Layer 5 of a small transformer language model trained on English Wikipedia (10 layers, counted from 0, width 128).
In attention head 2, each number of a token's query is one row of weights dot the token's vector x. The head spreads its attention over the tokens so far by the softmax of query dot key.

Query weights of the head. A number n stands for (n - 500) times 0.00037.
q0: 387,469,430,543,498,515,525,503,520,578,558,579,464,492,547,511,539,601,571,527,372,463,430,468,489,402,449,389,577,567,432,589,517,432,572,493,436,510,428,511,571,571,598,451,550,545,412,502,481,539,614,651,458,529,573,561,509,598,459,441,428,565,493,502,654,410,612,416,468,565,508,573,580,404,541,502,534,476,521,519,588,406,427,439,421,479,516,445,406,377,496,425,447,486,410,582,472,518,493,440,563,482,391,327,468,401,664,450,510,586,472,491,455,619,407,610,483,607,470,542,442,429,497,417,610,465,555,586
q1: 402,317,484,486,467,581,509,503,613,540,494,658,337,410,302,483,604,606,476,612,543,482,432,463,449,623,490,421,714,582,470,439,583,437,636,427,459,691,418,508,529,423,556,467,520,610,473,484,660,389,635,495,307,550,578,509,527,551,474,554,494,489,540,473,552,630,573,532,590,513,352,573,599,471,357,380,574,499,452,476,607,573,419,589,520,526,385,426,598,388,554,522,437,483,388,617,475,515,589,559,461,441,480,563,437,424,477,641,564,520,523,687,527,384,532,522,416,435,499,517,394,419,470,571,517,344,578,368
q2: 448,543,682,499,395,664,460,504,580,582,576,452,452,600,608,570,499,634,511,740,607,703,421,377,489,568,535,648,584,585,330,419,568,581,553,348,600,608,520,344,319,522,548,535,561,511,422,416,522,526,649,546,431,430,473,501,404,441,550,649,538,465,579,636,656,485,440,559,497,511,443,451,630,523,499,508,468,475,352,365,459,581,429,517,563,517,569,510,378,612,299,583,420,669,513,556,512,459,499,398,459,478,574,546,426,438,702,641,587,439,556,538,518,533,501,547,313,483,593,650,445,396,291,562,519,372,378,359
q3: 554,505,503,508,647,529,525,569,249,715,379,631,495,660,436,397,460,412,458,462,470,317,397,399,509,493,459,636,456,622,568,374,328,361,315,617,475,361,763,686,516,542,218,547,576,455,525,375,555,718,191,219,660,473,394,344,557,439,508,489,510,617,330,314,572,500,508,440,518,487,538,366,512,617,538,492,577,339,432,574,668,566,617,436,568,350,387,621,173,562,379,371,565,491,537,474,607,492,439,367,394,599,508,520,546,581,468,517,452,468,540,542,531,341,426,404,649,706,387,557,586,590,706,354,488,497,600,603
q4: 513,567,570,427,576,458,393,513,400,790,551,515,625,529,735,533,346,570,544,449,427,667,466,458,378,496,474,281,272,317,380,674,566,351,398,478,479,633,569,544,412,604,510,412,539,431,414,551,463,492,471,487,605,451,475,657,531,510,609,520,508,348,419,418,522,422,534,516,353,522,450,484,469,606,511,518,516,563,476,545,466,351,603,562,273,524,537,559,467,436,568,457,447,554,388,477,481,590,500,489,554,487,451,424,579,446,594,602,542,468,548,478,514,589,453,736,406,541,429,477,557,346,429,499,349,570,588,608
q5: 513,465,556,466,437,715,519,503,561,495,527,491,500,491,408,364,600,527,504,613,740,646,452,455,685,468,512,521,477,382,469,347,446,582,538,307,466,418,608,515,464,388,487,616,679,530,471,504,457,401,453,354,516,514,585,344,574,571,405,566,470,477,479,334,481,833,528,589,427,338,457,471,541,470,486,522,590,621,454,451,480,623,557,416,412,505,490,653,560,551,321,503,355,545,270,478,482,582,539,606,538,435,548,445,553,615,500,631,586,438,526,622,512,435,573,570,302,687,478,514,460,422,391,469,602,232,526,498
q6: 443,590,395,583,669,356,485,567,445,552,491,637,471,502,633,630,338,572,516,277,452,493,465,809,467,404,513,441,423,567,528,528,555,505,511,693,632,459,531,428,534,726,314,463,586,563,639,420,588,551,557,503,285,373,612,352,506,559,513,446,585,629,433,435,579,534,584,499,525,441,377,504,470,556,447,646,268,453,372,496,533,305,641,477,501,547,418,506,420,341,511,581,324,408,544,563,406,508,595,583,344,464,455,453,639,367,425,602,475,578,265,359,359,544,351,503,629,434,452,589,470,302,352,552,491,501,440,705
q7: 361,409,872,558,416,485,447,353,714,152,599,466,665,610,258,517,289,553,698,687,504,239,843,408,330,650,290,449,455,747,602,503,204,243,620,388,593,418,578,505,414,462,556,536,709,604,544,590,445,598,226,463,400,506,452,674,576,631,396,524,319,509,268,408,687,622,546,526,599,378,568,288,340,774,519,552,330,344,662,459,366,444,272,709,772,367,456,315,469,559,313,668,556,253,699,482,527,342,310,355,478,629,469,372,495,475,451,517,745,553,602,523,702,464,459,437,430,503,420,475,440,548,574,513,738,679,615,288
q8: 771,307,248,459,475,558,449,484,545,584,529,596,479,592,392,368,465,618,686,698,501,632,404,593,428,543,371,593,660,321,559,348,418,436,484,400,376,548,496,648,651,427,781,326,420,669,617,440,270,568,524,632,338,710,417,567,392,678,582,604,457,498,484,693,435,490,648,480,377,547,315,394,578,439,509,534,509,509,505,497,269,430,398,532,565,476,573,540,391,629,638,547,643,475,493,496,441,540,382,543,564,548,613,652,494,433,433,652,352,423,519,668,492,670,539,495,503,396,427,715,443,531,399,478,539,439,411,599
q9: 584,430,690,598,606,687,586,371,575,406,716,387,146,372,508,441,436,363,627,568,745,691,589,435,531,451,571,447,469,574,747,447,323,375,547,244,494,157,563,565,589,504,409,699,635,487,672,558,565,346,486,627,602,660,809,474,499,515,571,514,528,562,634,693,472,854,302,579,460,542,621,665,631,327,765,350,701,420,437,322,187,447,273,386,811,520,607,154,445,660,600,532,466,430,434,560,402,627,471,472,549,600,627,404,526,459,572,617,467,478,412,403,633,423,701,443,355,426,562,759,404,538,345,451,384,699,495,258
q10: 268,395,660,512,281,408,481,474,465,405,411,399,380,416,676,538,477,305,366,467,578,540,461,562,475,504,504,496,538,638,588,625,584,470,440,490,426,392,461,439,483,385,537,610,465,383,451,571,398,255,630,730,565,363,531,673,460,555,623,436,712,434,469,666,454,617,418,440,481,480,317,327,338,631,474,310,303,683,402,503,354,206,327,469,562,563,687,265,817,600,648,488,631,368,556,538,269,539,532,656,600,257,467,456,388,473,575,670,598,846,349,510,519,640,445,444,411,428,630,499,553,546,295,404,408,466,598,694
q11: 917,665,505,732,538,274,402,256,377,635,404,277,480,641,472,252,531,570,388,415,604,417,606,456,507,367,400,506,362,554,549,415,428,174,577,579,496,475,504,541,800,268,567,490,494,434,391,466,745,582,547,683,404,556,471,497,740,637,621,421,365,512,372,613,464,501,451,565,499,571,703,557,524,508,659,568,622,665,557,596,613,641,400,505,524,580,421,619,563,533,705,551,490,466,583,613,219,268,455,470,677,648,395,529,394,800,638,430,631,527,501,586,558,454,707,497,498,80,562,654,603,933,511,462,489,581,498,492
q12: 525,348,600,745,603,509,714,355,410,494,342,767,559,554,689,483,706,538,387,619,678,516,441,488,649,452,545,514,370,91,493,363,773,571,592,351,674,420,396,524,484,339,607,425,425,612,543,548,516,447,723,360,470,425,431,442,659,695,306,753,589,375,321,535,534,478,555,424,660,299,235,229,472,307,25,605,490,381,467,577,587,452,588,560,391,402,497,744,599,540,559,479,513,635,584,588,749,586,182,604,552,496,466,440,377,643,738,798,460,532,637,521,563,685,414,539,436,833,379,511,303,460,728,531,366,570,545,482
q13: 369,547,465,419,506,636,237,398,450,559,306,215,256,499,658,562,773,272,388,614,462,614,404,428,499,430,484,592,428,445,508,644,585,722,461,335,528,245,545,268,462,495,561,561,519,281,371,630,521,411,833,555,542,674,580,516,199,587,716,581,571,447,563,520,419,441,387,202,523,506,478,513,510,394,487,255,458,706,456,350,175,578,574,501,517,508,402,493,673,537,593,401,505,387,469,459,411,450,522,503,465,146,340,533,383,565,670,595,524,728,314,498,458,421,479,383,484,355,648,660,537,663,452,508,648,415,504,450
q14: 412,410,635,621,411,403,422,565,628,410,588,402,334,450,260,498,407,629,456,629,399,214,485,479,454,592,516,187,464,650,236,514,513,595,398,619,755,252,805,525,440,379,612,627,464,652,571,171,461,493,582,556,321,359,515,653,480,629,477,429,629,578,480,489,619,342,637,502,573,321,710,681,469,584,157,503,410,591,511,413,501,400,575,324,514,408,442,465,524,367,433,683,281,448,442,394,517,410,194,560,362,645,498,367,461,548,475,657,547,435,553,383,695,408,603,508,712,533,542,627,395,305,520,303,529,307,650,458
q15: 574,440,566,442,402,442,617,595,793,483,587,488,621,541,387,686,517,617,631,380,521,350,455,515,543,489,474,490,743,477,662,437,289,674,423,486,536,425,328,509,571,486,510,464,473,452,496,602,586,350,273,522,541,529,248,496,452,643,405,311,422,35,589,455,588,521,575,496,550,739,357,617,421,385,571,457,534,295,468,248,563,426,369,514,432,516,586,420,522,507,626,548,453,537,441,691,529,445,540,705,598,525,418,503,433,584,248,535,599,711,561,539,470,508,448,541,484,641,395,377,440,528,349,404,623,572,303,408
q16: 573,589,526,466,637,507,560,520,419,592,349,573,463,706,436,394,431,277,512,294,580,438,568,505,425,413,357,573,519,515,711,437,365,545,239,644,457,393,660,629,539,540,255,607,628,391,557,475,560,856,177,392,694,500,543,357,676,439,497,384,456,490,459,386,368,469,525,380,502,610,426,444,434,676,467,701,558,426,487,580,563,544,625,527,608,456,393,606,179,395,470,370,585,474,390,431,441,445,331,392,453,469,452,658,436,425,374,189,313,556,535,377,281,380,350,477,509,635,437,389,681,615,629,478,600,610,594,786
q17: 573,544,601,479,678,510,552,541,445,485,437,723,493,592,506,519,422,406,484,353,545,465,576,523,480,521,495,471,427,446,637,371,350,462,299,709,458,305,638,646,561,587,247,610,689,500,478,463,565,793,182,262,633,494,456,370,587,428,306,398,434,511,450,387,550,597,616,504,524,637,601,588,349,534,448,513,483,507,504,515,616,597,568,440,496,493,356,521,286,558,460,437,510,403,442,375,580,567,426,445,451,463,497,578,469,482,380,240,534,607,505,430,438,227,418,360,609,595,354,650,676,558,720,416,525,487,638,665
q18: 467,534,550,583,339,672,363,554,519,447,650,330,453,433,531,635,517,633,485,655,410,625,303,477,601,521,550,484,537,552,435,464,701,534,611,447,568,475,345,454,460,465,496,266,406,715,446,602,502,483,623,685,346,468,389,532,509,701,576,590,533,534,622,610,652,505,350,723,498,642,650,533,542,453,434,486,497,485,468,423,461,480,307,455,464,529,497,400,599,502,462,424,483,647,606,499,562,588,591,475,630,573,453,555,461,501,569,602,579,478,471,546,516,534,561,551,446,327,577,581,334,371,448,621,509,525,269,462
q19: 508,453,591,436,494,620,556,429,590,459,510,510,749,418,538,524,736,567,490,533,505,446,442,403,611,529,564,476,588,413,458,386,465,463,473,392,604,323,523,441,476,490,490,396,489,613,422,528,654,536,393,583,640,551,488,592,569,531,542,518,502,553,466,567,552,705,402,590,400,568,552,457,615,416,539,486,547,547,439,429,377,361,416,506,500,447,529,475,469,519,415,494,577,513,445,496,548,524,548,352,664,639,483,702,501,618,374,452,633,510,539,500,414,489,424,404,544,532,364,492,366,506,587,448,476,390,421,484
q20: 453,608,380,518,564,302,550,498,611,580,499,638,531,473,552,607,530,506,578,390,504,310,629,486,285,484,439,578,476,562,592,589,559,332,483,800,355,561,572,427,508,549,505,605,546,422,542,383,504,722,562,470,489,485,394,695,340,354,266,426,493,547,363,516,357,136,679,403,498,584,429,532,533,533,526,736,381,422,542,645,592,502,434,520,600,490,321,639,430,485,558,419,588,398,502,318,485,379,513,402,285,484,588,645,602,443,541,318,416,531,523,489,331,581,405,427,712,512,505,481,626,398,673,355,435,405,628,780
q21: 385,404,533,494,247,701,457,373,410,425,386,266,456,369,549,532,647,546,465,600,443,420,458,260,369,627,735,592,599,376,456,487,606,406,498,306,462,420,314,402,597,372,575,365,550,594,513,730,709,258,563,522,672,411,437,547,434,414,475,494,504,363,590,460,610,544,588,468,497,607,473,584,716,360,439,337,534,502,489,477,435,211,440,545,581,497,463,401,605,614,389,306,552,531,616,462,427,593,605,478,531,466,506,508,354,647,645,776,761,487,739,624,674,245,694,412,264,480,552,399,367,519,375,408,434,410,463,166
q22: 367,513,375,456,666,387,443,529,519,705,342,624,387,673,428,424,344,490,598,372,484,393,577,546,544,548,515,446,371,542,535,560,521,552,503,815,518,382,538,531,472,593,309,581,499,394,509,414,468,582,409,467,428,305,668,359,608,478,355,414,319,610,631,519,557,241,595,385,393,522,499,465,412,586,554,637,532,359,453,592,732,604,540,646,612,280,413,468,381,424,575,432,552,390,602,416,380,523,643,529,437,537,461,497,595,502,332,563,525,307,447,429,291,690,256,546,702,330,432,594,517,351,656,483,689,642,635,658
q23: 337,331,452,487,479,264,530,492,691,512,588,480,639,423,582,638,488,295,442,459,554,396,627,690,619,447,550,446,672,699,436,662,498,728,472,512,629,570,447,449,569,387,701,503,532,584,629,255,414,542,589,438,545,494,611,514,470,689,404,400,602,535,484,491,439,485,482,494,490,499,189,414,272,504,483,445,436,507,536,522,398,510,537,559,517,363,540,388,463,404,596,637,381,460,606,566,486,342,457,504,458,363,449,445,571,637,443,483,570,645,346,376,572,643,494,527,526,514,534,261,228,323,559,484,491,342,388,437
q24: 549,732,366,473,566,580,505,490,522,510,566,634,606,485,393,422,400,243,631,706,596,619,410,248,683,697,379,570,768,475,642,289,428,386,577,338,506,686,561,592,609,528,694,282,595,702,533,539,321,485,193,540,396,587,425,553,566,387,674,594,831,528,413,471,505,556,806,516,570,385,547,311,626,338,578,608,648,469,385,406,425,631,269,384,448,446,577,520,272,673,562,371,502,542,413,655,681,417,402,290,694,747,350,545,411,606,586,661,600,323,580,464,854,447,658,544,367,448,410,548,258,661,516,463,584,402,400,313
q25: 330,262,518,397,91,473,431,456,584,569,382,476,509,445,501,584,606,516,350,567,377,260,673,613,445,437,610,160,520,689,669,579,545,419,486,594,602,395,522,334,428,517,314,558,437,486,596,404,424,425,571,411,448,431,458,379,265,615,455,441,361,299,444,691,527,170,398,434,305,423,381,499,517,407,355,620,419,694,597,468,601,645,524,424,789,582,462,425,381,414,637,412,354,480,454,306,553,495,790,691,285,281,451,436,668,488,268,623,253,361,389,616,451,649,491,543,635,281,406,691,452,381,541,494,387,534,654,482
q26: 487,609,649,318,467,397,521,613,384,571,235,544,500,551,293,537,317,626,344,560,712,532,508,534,440,432,663,469,395,580,635,568,526,509,572,488,627,330,490,435,455,593,521,714,481,438,483,581,694,500,443,544,446,395,535,561,423,269,674,457,306,652,610,426,679,419,552,331,398,610,757,629,610,650,550,529,386,347,299,436,245,697,641,596,643,398,653,467,462,621,522,482,697,501,489,617,354,460,672,458,338,338,421,538,388,490,539,327,357,723,342,291,408,315,523,623,583,162,568,429,525,577,466,515,606,584,470,493
q27: 338,440,388,503,655,426,268,333,506,544,864,520,427,487,739,545,494,593,247,632,596,608,539,507,885,427,545,763,699,474,622,485,337,656,508,442,530,459,512,481,567,526,646,357,690,508,482,449,317,388,327,473,319,457,468,719,385,458,323,689,539,397,346,437,490,502,794,548,531,502,355,527,553,641,269,438,434,344,505,519,623,619,334,433,394,509,685,330,319,407,398,494,334,411,481,430,492,427,458,615,340,552,604,276,579,346,442,416,436,498,624,573,587,643,302,469,392,933,519,419,439,62,592,453,284,660,515,522
q28: 568,465,676,757,600,661,640,336,698,313,493,443,475,365,419,469,548,439,365,652,629,567,851,674,475,597,479,368,478,715,429,521,450,532,643,402,810,379,477,471,410,375,548,417,732,565,491,216,546,569,594,601,565,379,527,629,546,537,475,385,555,617,565,621,604,525,582,421,527,699,660,640,518,590,385,315,593,537,539,404,673,600,253,570,864,512,626,406,650,351,813,610,340,615,538,555,405,412,410,478,409,481,439,497,537,414,332,599,513,602,522,354,463,449,678,497,509,603,415,577,390,503,523,202,388,606,540,433
q29: 482,628,448,583,450,391,615,403,557,429,475,480,562,457,509,594,410,736,399,496,410,220,503,495,493,388,545,587,345,582,607,763,310,549,670,707,651,264,356,525,506,557,471,499,552,567,467,419,531,224,509,840,433,672,539,549,293,477,109,448,622,369,749,806,525,588,576,371,345,519,718,583,466,445,651,513,422,460,360,542,286,567,459,582,621,400,489,315,442,482,727,470,565,440,718,457,467,354,348,573,505,416,481,755,470,530,448,499,487,495,463,422,212,457,541,633,548,112,365,543,492,556,498,516,670,483,553,291
q30: 529,615,470,486,745,350,448,503,428,466,416,332,659,632,697,413,748,440,314,453,342,428,379,455,196,697,491,278,447,509,668,463,625,628,489,548,467,362,379,245,554,427,272,471,248,365,543,625,575,500,519,447,528,568,494,410,285,385,611,503,356,528,534,534,670,297,474,462,282,492,637,669,463,546,682,593,510,383,444,360,375,496,422,481,347,398,346,528,810,499,524,494,731,569,711,407,439,542,734,711,408,486,429,557,447,633,545,257,778,549,389,410,490,453,609,683,446,33,437,187,457,909,373,384,251,443,739,420
q31: 383,459,625,632,561,432,586,373,531,589,592,344,454,420,649,701,608,409,496,495,381,682,358,479,323,464,470,495,430,603,484,755,447,306,434,540,802,509,500,600,402,681,507,355,331,656,370,357,482,313,563,484,806,515,424,576,600,664,387,646,295,617,740,549,531,573,478,588,389,523,705,547,355,430,409,419,395,357,523,654,412,458,318,560,506,612,460,307,538,605,533,547,426,645,667,516,273,479,557,453,552,411,419,553,460,521,355,660,530,631,233,451,446,389,576,439,589,519,474,368,416,394,557,608,549,522,454,488

Each question shows a short text with each token's key, already scaled and adjusted for position as the last token sees it. A number n stands for (n - 500) times 0.0026.

Then comes the last token's vector x. A number n stands for (n - 500) times 0.033.

0 " to": 459,587,453,563,573,478,671,557,323,427,442,398,531,505,575,504,390,490,558,422,578,457,567,509,325,746,371,532,530,372,572,517
1 " offer": 575,591,411,544,545,415,661,446,309,330,513,427,487,566,621,453,380,524,504,381,598,471,642,496,348,818,453,521,443,453,575,531
2 " comple": 649,612,420,646,589,390,758,547,212,509,497,482,455,459,473,559,568,668,334,284,581,317,572,482,422,833,460,389,498,579,513,387
3 "te": 550,459,418,552,548,318,655,484,305,538,452,418,501,445,382,607,701,544,393,422,617,270,599,537,379,689,580,540,435,505,531,487
4 " c": 406,327,463,735,612,415,652,502,321,573,528,494,367,657,355,427,750,698,235,399,778,393,631,424,463,785,597,418,579,464,525,360
x: 596,470,479,512,433,494,447,416,424,464,490,496,466,547,325,611,493,535,468,550,548,397,552,420,484,523,548,549,519,480,444,466,467,614,452,974,522,571,437,540,567,561,570,489,546,481,463,557,484,492,607,515,549,482,348,364,465,538,555,483,431,492,507,394,461,467,494,683,504,427,497,518,472,423,481,357,469,545,594,548,417,570,447,511,422,454,545,671,502,485,425,499,542,588,567,463,508,507,521,572,260,539,465,433,621,544,548,466,467,501,553,411,399,425,465,544,592,499,581,493,592,413,625,492,496,516,449,463
Which token does the last token look at most, and with what share of its attention? 1 " offer", with about 60%

0 "S": 499,669,437,550,565,470,615,501,352,428,584,601,409,512,299,578,379,415,512,386,625,345,567,406,399,683,558,469,497,512,714,403
1 "U": 661,642,360,620,501,387,549,500,494,463,545,515,423,572,379,625,515,593,474,403,660,432,614,425,417,613,468,459,287,437,624,421
2 " Bu": 746,580,280,655,515,519,573,517,393,506,411,413,411,508,278,439,660,704,317,401,762,515,587,312,545,685,472,484,465,392,611,374
3 "ug": 480,395,336,668,529,527,594,533,330,611,404,512,313,418,307,462,760,704,300,484,620,460,524,476,496,725,567,443,343,398,644,331
4 " with": 429,468,429,618,481,429,687,473,293,443,437,368,489,579,508,519,646,563,454,454,639,501,617,501,317,823,493,428,488,449,590,512
x: 468,520,530,401,495,398,478,670,574,440,548,526,546,494,336,546,494,486,491,496,486,444,569,506,493,517,490,507,558,517,443,549,454,577,414,666,793,445,528,525,497,396,459,460,536,464,573,496,454,481,462,485,458,494,558,486,486,473,411,491,492,571,433,554,456,409,473,616,421,545,497,477,490,502,508,456,523,503,401,484,576,496,494,483,444,492,434,559,376,431,434,515,478,512,391,486,487,507,587,549,468,433,504,550,516,460,587,479,556,535,557,487,523,498,467,601,536,484,497,422,473,471,543,538,510,558,483,475
Which token does the last token look at most, and with what share of its attention? 4 " with", with about 80%

0 "ation": 457,586,372,596,609,418,692,489,313,399,490,491,395,450,515,548,358,531,578,387,499,432,547,525,375,756,533,524,455,495,628,536
1 " and": 571,520,424,571,493,573,641,528,355,406,511,432,509,484,614,487,407,528,505,480,546,491,533,606,287,774,380,585,498,395,552,518
2 " Ar": 768,555,242,776,559,464,590,507,361,561,430,498,465,454,388,534,683,753,429,408,655,412,566,445,578,734,494,556,576,484,570,457
3 "ts": 610,478,387,517,672,368,731,470,303,464,427,425,510,443,564,502,666,595,447,517,510,349,573,394,347,608,538,521,556,500,486,581
4 " through": 426,487,402,628,495,464,694,502,302,423,534,384,487,584,573,483,655,607,452,459,607,448,613,485,306,809,473,452,528,524,612,528
x: 451,421,504,455,504,421,483,568,500,517,547,521,572,505,421,538,479,574,428,504,486,501,470,554,486,506,572,514,536,492,472,586,511,543,486,577,849,507,512,480,531,424,492,550,479,473,569,433,462,493,416,499,473,534,541,506,560,462,458,498,465,502,495,474,471,400,483,548,454,486,511,444,490,512,455,429,520,486,419,517,580,503,516,505,486,503,346,513,382,477,419,517,527,472,443,471,465,474,533,494,569,479,462,520,510,569,554,472,544,506,546,427,543,531,458,585,532,522,465,492,496,480,564,501,517,543,448,422
Which token does the last token look at most, and with what share of its attention? 3 "ts", with about 30%

0 " t": 478,812,275,714,549,552,574,516,381,562,378,646,430,448,421,321,267,527,531,491,570,447,554,323,487,712,567,485,532,589,552,495
1 "able": 577,625,351,611,567,434,603,474,312,450,524,525,446,389,461,542,494,587,459,425,465,349,552,475,428,823,505,327,362,570,624,444
2 " ex": 740,570,283,577,622,480,641,569,385,431,431,495,352,601,371,514,525,733,418,303,802,432,522,427,473,782,619,460,507,684,599,395
3 "clud": 572,500,352,619,568,432,632,540,366,447,578,536,453,475,529,548,629,614,404,445,503,410,549,464,419,910,628,414,521,603,588,448
4 "es": 414,403,345,612,683,387,771,509,244,420,464,573,493,386,445,571,649,628,406,550,567,374,591,466,342,698,596,462,577,563,628,600
x: 547,373,491,526,502,466,447,430,490,427,463,488,422,567,588,471,486,641,495,429,446,395,574,515,438,450,638,427,483,570,526,508,521,428,238,546,708,550,454,530,353,475,462,439,565,451,509,465,526,526,443,495,482,593,536,548,439,436,562,482,555,499,515,558,531,523,482,353,436,545,472,470,473,519,526,434,565,559,561,489,514,582,507,422,372,505,328,510,507,488,389,643,408,457,564,483,555,433,455,548,549,531,383,453,465,554,545,470,505,491,503,516,515,605,539,636,610,469,462,538,504,600,586,480,412,490,441,543
To which token does the last token give the most attention? 4 "es"

0 "^{2}": 491,648,445,598,569,393,717,569,282,479,510,713,446,410,324,609,380,439,522,369,699,447,443,404,334,790,528,316,417,486,861,375
1 " (2": 573,664,544,542,520,490,674,545,344,350,577,732,572,492,417,579,547,516,455,483,621,400,556,559,268,686,357,396,529,530,659,498
2 "6": 512,668,518,535,461,467,650,514,310,454,560,722,693,449,240,705,520,591,385,436,640,398,509,466,447,597,489,422,480,547,539,494
3 ".5": 390,542,500,659,398,462,615,460,383,468,682,813,637,493,264,698,523,669,397,415,671,244,449,515,372,614,491,395,412,584,698,460
4 "/": 395,414,551,692,358,606,634,480,259,475,673,810,487,548,184,611,544,684,394,482,688,384,524,318,387,674,493,293,395,561,790,310
x: 549,500,415,483,474,488,424,580,462,581,500,539,632,714,433,545,567,498,429,373,479,468,505,509,516,493,467,556,432,493,513,465,553,455,328,623,528,497,501,546,369,369,501,505,427,284,480,499,512,435,511,585,507,422,497,432,586,555,570,498,560,425,468,449,498,456,441,521,456,453,532,401,438,481,334,491,491,504,405,534,445,381,493,677,528,503,389,511,574,447,544,503,587,394,422,357,525,331,421,584,532,529,477,464,453,492,531,449,538,578,436,582,472,561,570,478,633,512,307,451,673,450,578,502,485,543,533,512
Which two tokens does the last token look at most, in order? 3 ".5", 4 "/"

0 "ted": 412,554,425,508,589,402,663,492,315,421,460,489,339,421,532,489,392,468,584,430,461,414,596,546,373,769,475,452,457,463,585,548
1 " by": 602,549,451,570,500,437,688,482,310,415,449,380,494,579,564,539,407,506,547,393,652,466,575,536,343,816,443,523,524,466,590,532
2 " the": 606,536,412,557,539,486,659,436,325,391,495,317,588,504,582,566,538,570,476,461,578,461,552,537,306,736,456,586,539,402,607,577
3 " B": 518,453,390,699,511,385,640,503,329,601,366,486,452,539,312,464,735,737,393,525,681,545,638,435,547,721,557,527,558,483,554,497
4 "oard": 300,336,462,688,537,355,628,447,367,385,490,458,367,471,479,525,643,573,510,494,623,360,642,417,428,693,490,569,474,333,596,561
x: 361,445,788,486,575,483,502,497,529,565,510,518,416,532,501,544,526,506,574,449,396,384,450,489,339,510,589,506,452,510,434,506,563,450,327,543,653,556,516,457,496,461,434,536,528,456,443,464,491,425,515,537,537,614,541,481,543,437,539,445,311,574,485,541,441,524,474,470,531,375,549,583,502,464,534,504,442,526,412,720,646,466,625,585,548,623,410,469,533,479,496,491,616,508,446,582,560,483,514,594,507,458,463,501,554,472,539,485,465,448,478,667,525,592,455,379,583,513,507,526,503,528,656,607,481,498,547,510
To which token does the last token give the most attention? 1 " by"

0 "one": 427,584,350,527,548,443,620,546,403,484,448,398,398,480,447,575,337,445,570,447,476,393,585,366,346,756,516,347,464,477,616,513
1 " living": 514,625,292,564,627,357,697,585,203,442,463,546,397,437,533,486,411,551,509,365,565,357,561,559,422,769,530,518,445,540,597,538
2 " al": 678,614,311,770,519,395,651,561,377,452,353,584,439,522,434,570,698,733,404,350,723,457,474,499,481,783,539,358,504,503,609,322
3 "one": 594,559,405,575,512,400,646,586,358,502,397,439,441,443,437,630,629,605,389,472,566,373,600,384,364,779,507,294,460,529,627,530
4 " who": 424,390,452,631,706,420,615,454,390,457,458,573,328,453,591,521,504,558,457,451,643,454,564,576,351,893,575,404,478,501,618,523
x: 380,509,500,472,576,393,586,426,473,414,552,511,498,533,488,508,461,558,365,401,533,443,556,631,372,514,411,385,414,477,471,485,448,526,568,480,626,441,493,566,621,517,426,446,428,599,407,434,558,502,505,433,487,589,465,397,627,686,378,625,453,599,492,488,537,522,495,623,542,491,531,512,420,510,462,490,487,519,512,497,508,550,463,526,398,396,382,614,507,459,340,484,437,444,490,370,352,535,650,654,484,452,514,539,494,447,450,547,405,434,584,496,465,407,429,527,559,479,437,472,566,478,497,603,473,487,516,653
Which token does the last token look at most, and with what share of its attention? 1 " living", with about 50%

0 "ital": 489,581,391,525,582,430,564,531,403,354,437,379,355,476,544,572,409,438,619,373,519,417,604,408,464,688,481,468,349,478,618,416
1 "ized": 489,562,335,500,529,427,694,516,303,386,469,565,481,378,412,595,471,478,459,425,579,426,553,546,365,752,457,470,495,516,637,477
2 " by": 630,556,453,611,470,408,690,480,289,412,446,389,513,567,555,543,540,551,516,376,668,450,598,535,349,788,427,520,518,466,596,508
3 " the": 519,498,439,578,523,467,653,431,319,391,493,311,587,491,583,575,603,595,445,453,585,453,562,540,303,706,460,578,552,397,611,570
4 " mod": 451,382,357,592,541,415,680,523,283,493,444,465,303,380,546,525,654,642,268,424,701,375,674,511,463,705,498,471,360,588,634,477
x: 570,421,425,437,518,541,463,450,490,492,498,448,590,562,485,594,542,569,457,556,360,455,600,411,578,542,602,417,505,571,413,541,548,522,519,618,503,485,429,442,492,437,436,522,503,661,413,597,395,443,616,419,553,663,634,456,569,436,555,453,470,486,414,511,507,563,430,401,427,467,555,426,381,403,542,482,417,493,403,394,558,538,509,545,564,373,442,597,566,442,459,542,441,479,539,577,516,468,475,522,541,446,421,516,550,548,525,409,596,453,456,652,547,456,329,468,476,541,587,641,577,387,590,416,570,536,356,597
Which token does the last token look at most, and with what share of its attention? 2 " by", with about 40%

0 "ation": 457,586,372,596,609,418,692,489,313,399,490,491,395,450,515,548,358,531,578,387,499,432,547,525,375,756,533,524,455,495,628,536
1 " Techn": 659,617,371,652,504,547,618,447,367,373,516,563,414,458,504,472,394,591,469,387,612,496,590,438,451,708,552,501,508,525,641,499
2 "olog": 690,499,325,579,580,397,598,585,323,401,420,509,476,551,477,443,538,561,418,432,531,504,592,407,463,774,506,405,429,420,618,459
3 "y,": 563,464,471,541,505,554,567,539,478,400,601,431,471,535,538,445,561,472,519,513,520,493,557,602,264,669,451,564,513,400,546,568
4 " College": 336,410,416,599,586,442,600,486,407,308,421,478,396,581,477,504,656,476,472,514,558,461,618,434,348,702,533,557,501,487,542,545
x: 384,497,544,478,487,426,528,461,575,544,519,540,260,503,544,524,465,601,476,493,504,519,502,547,491,490,548,598,479,521,418,518,595,487,436,761,727,597,549,563,444,444,448,535,463,471,500,314,460,410,541,572,466,452,456,445,491,409,526,382,502,481,465,576,415,491,446,605,460,493,543,515,444,538,427,476,455,437,518,561,583,481,585,591,525,512,348,517,542,628,456,514,489,493,568,485,474,460,464,632,489,459,523,572,459,457,605,493,540,497,542,628,472,501,352,451,550,444,449,524,523,499,558,435,457,504,503,471
To which token does the last token give the most attention? 0 "ation"

0 " 0": 552,680,389,529,598,531,559,545,356,395,547,748,495,471,318,718,435,402,501,475,578,400,546,479,471,704,530,504,507,668,621,591
1 " |": 583,543,437,539,571,496,620,530,307,427,498,506,554,512,536,653,490,535,533,473,472,452,569,627,284,751,571,551,543,604,586,607
2 " 0": 555,657,466,510,556,518,579,515,351,443,531,688,477,458,436,775,584,608,400,480,598,378,529,570,444,789,561,535,661,743,503,579
3 ".00": 422,540,502,579,566,440,669,544,351,369,598,648,602,474,440,810,574,642,394,340,503,220,501,628,302,759,544,432,508,740,604,499
4 "%": 381,430,426,559,578,423,780,429,336,344,455,547,482,413,558,597,552,646,495,558,620,403,662,657,309,688,527,498,537,625,600,568
x: 374,450,496,442,492,488,424,422,608,419,474,503,425,536,541,459,431,538,469,380,397,437,702,483,388,480,447,311,476,559,553,461,600,619,407,598,574,470,437,568,462,541,386,545,552,526,464,374,526,468,476,472,565,618,431,504,567,605,401,519,419,453,395,564,476,499,283,504,580,600,501,465,559,534,478,456,458,479,549,433,568,489,400,586,531,645,515,490,602,425,553,515,501,421,466,492,414,480,544,696,581,510,485,510,456,532,604,420,436,526,420,636,557,535,507,376,492,526,409,513,579,470,571,489,450,425,376,473
Which token does the last token look at most, and with what share of its attention? 3 ".00", with about 60%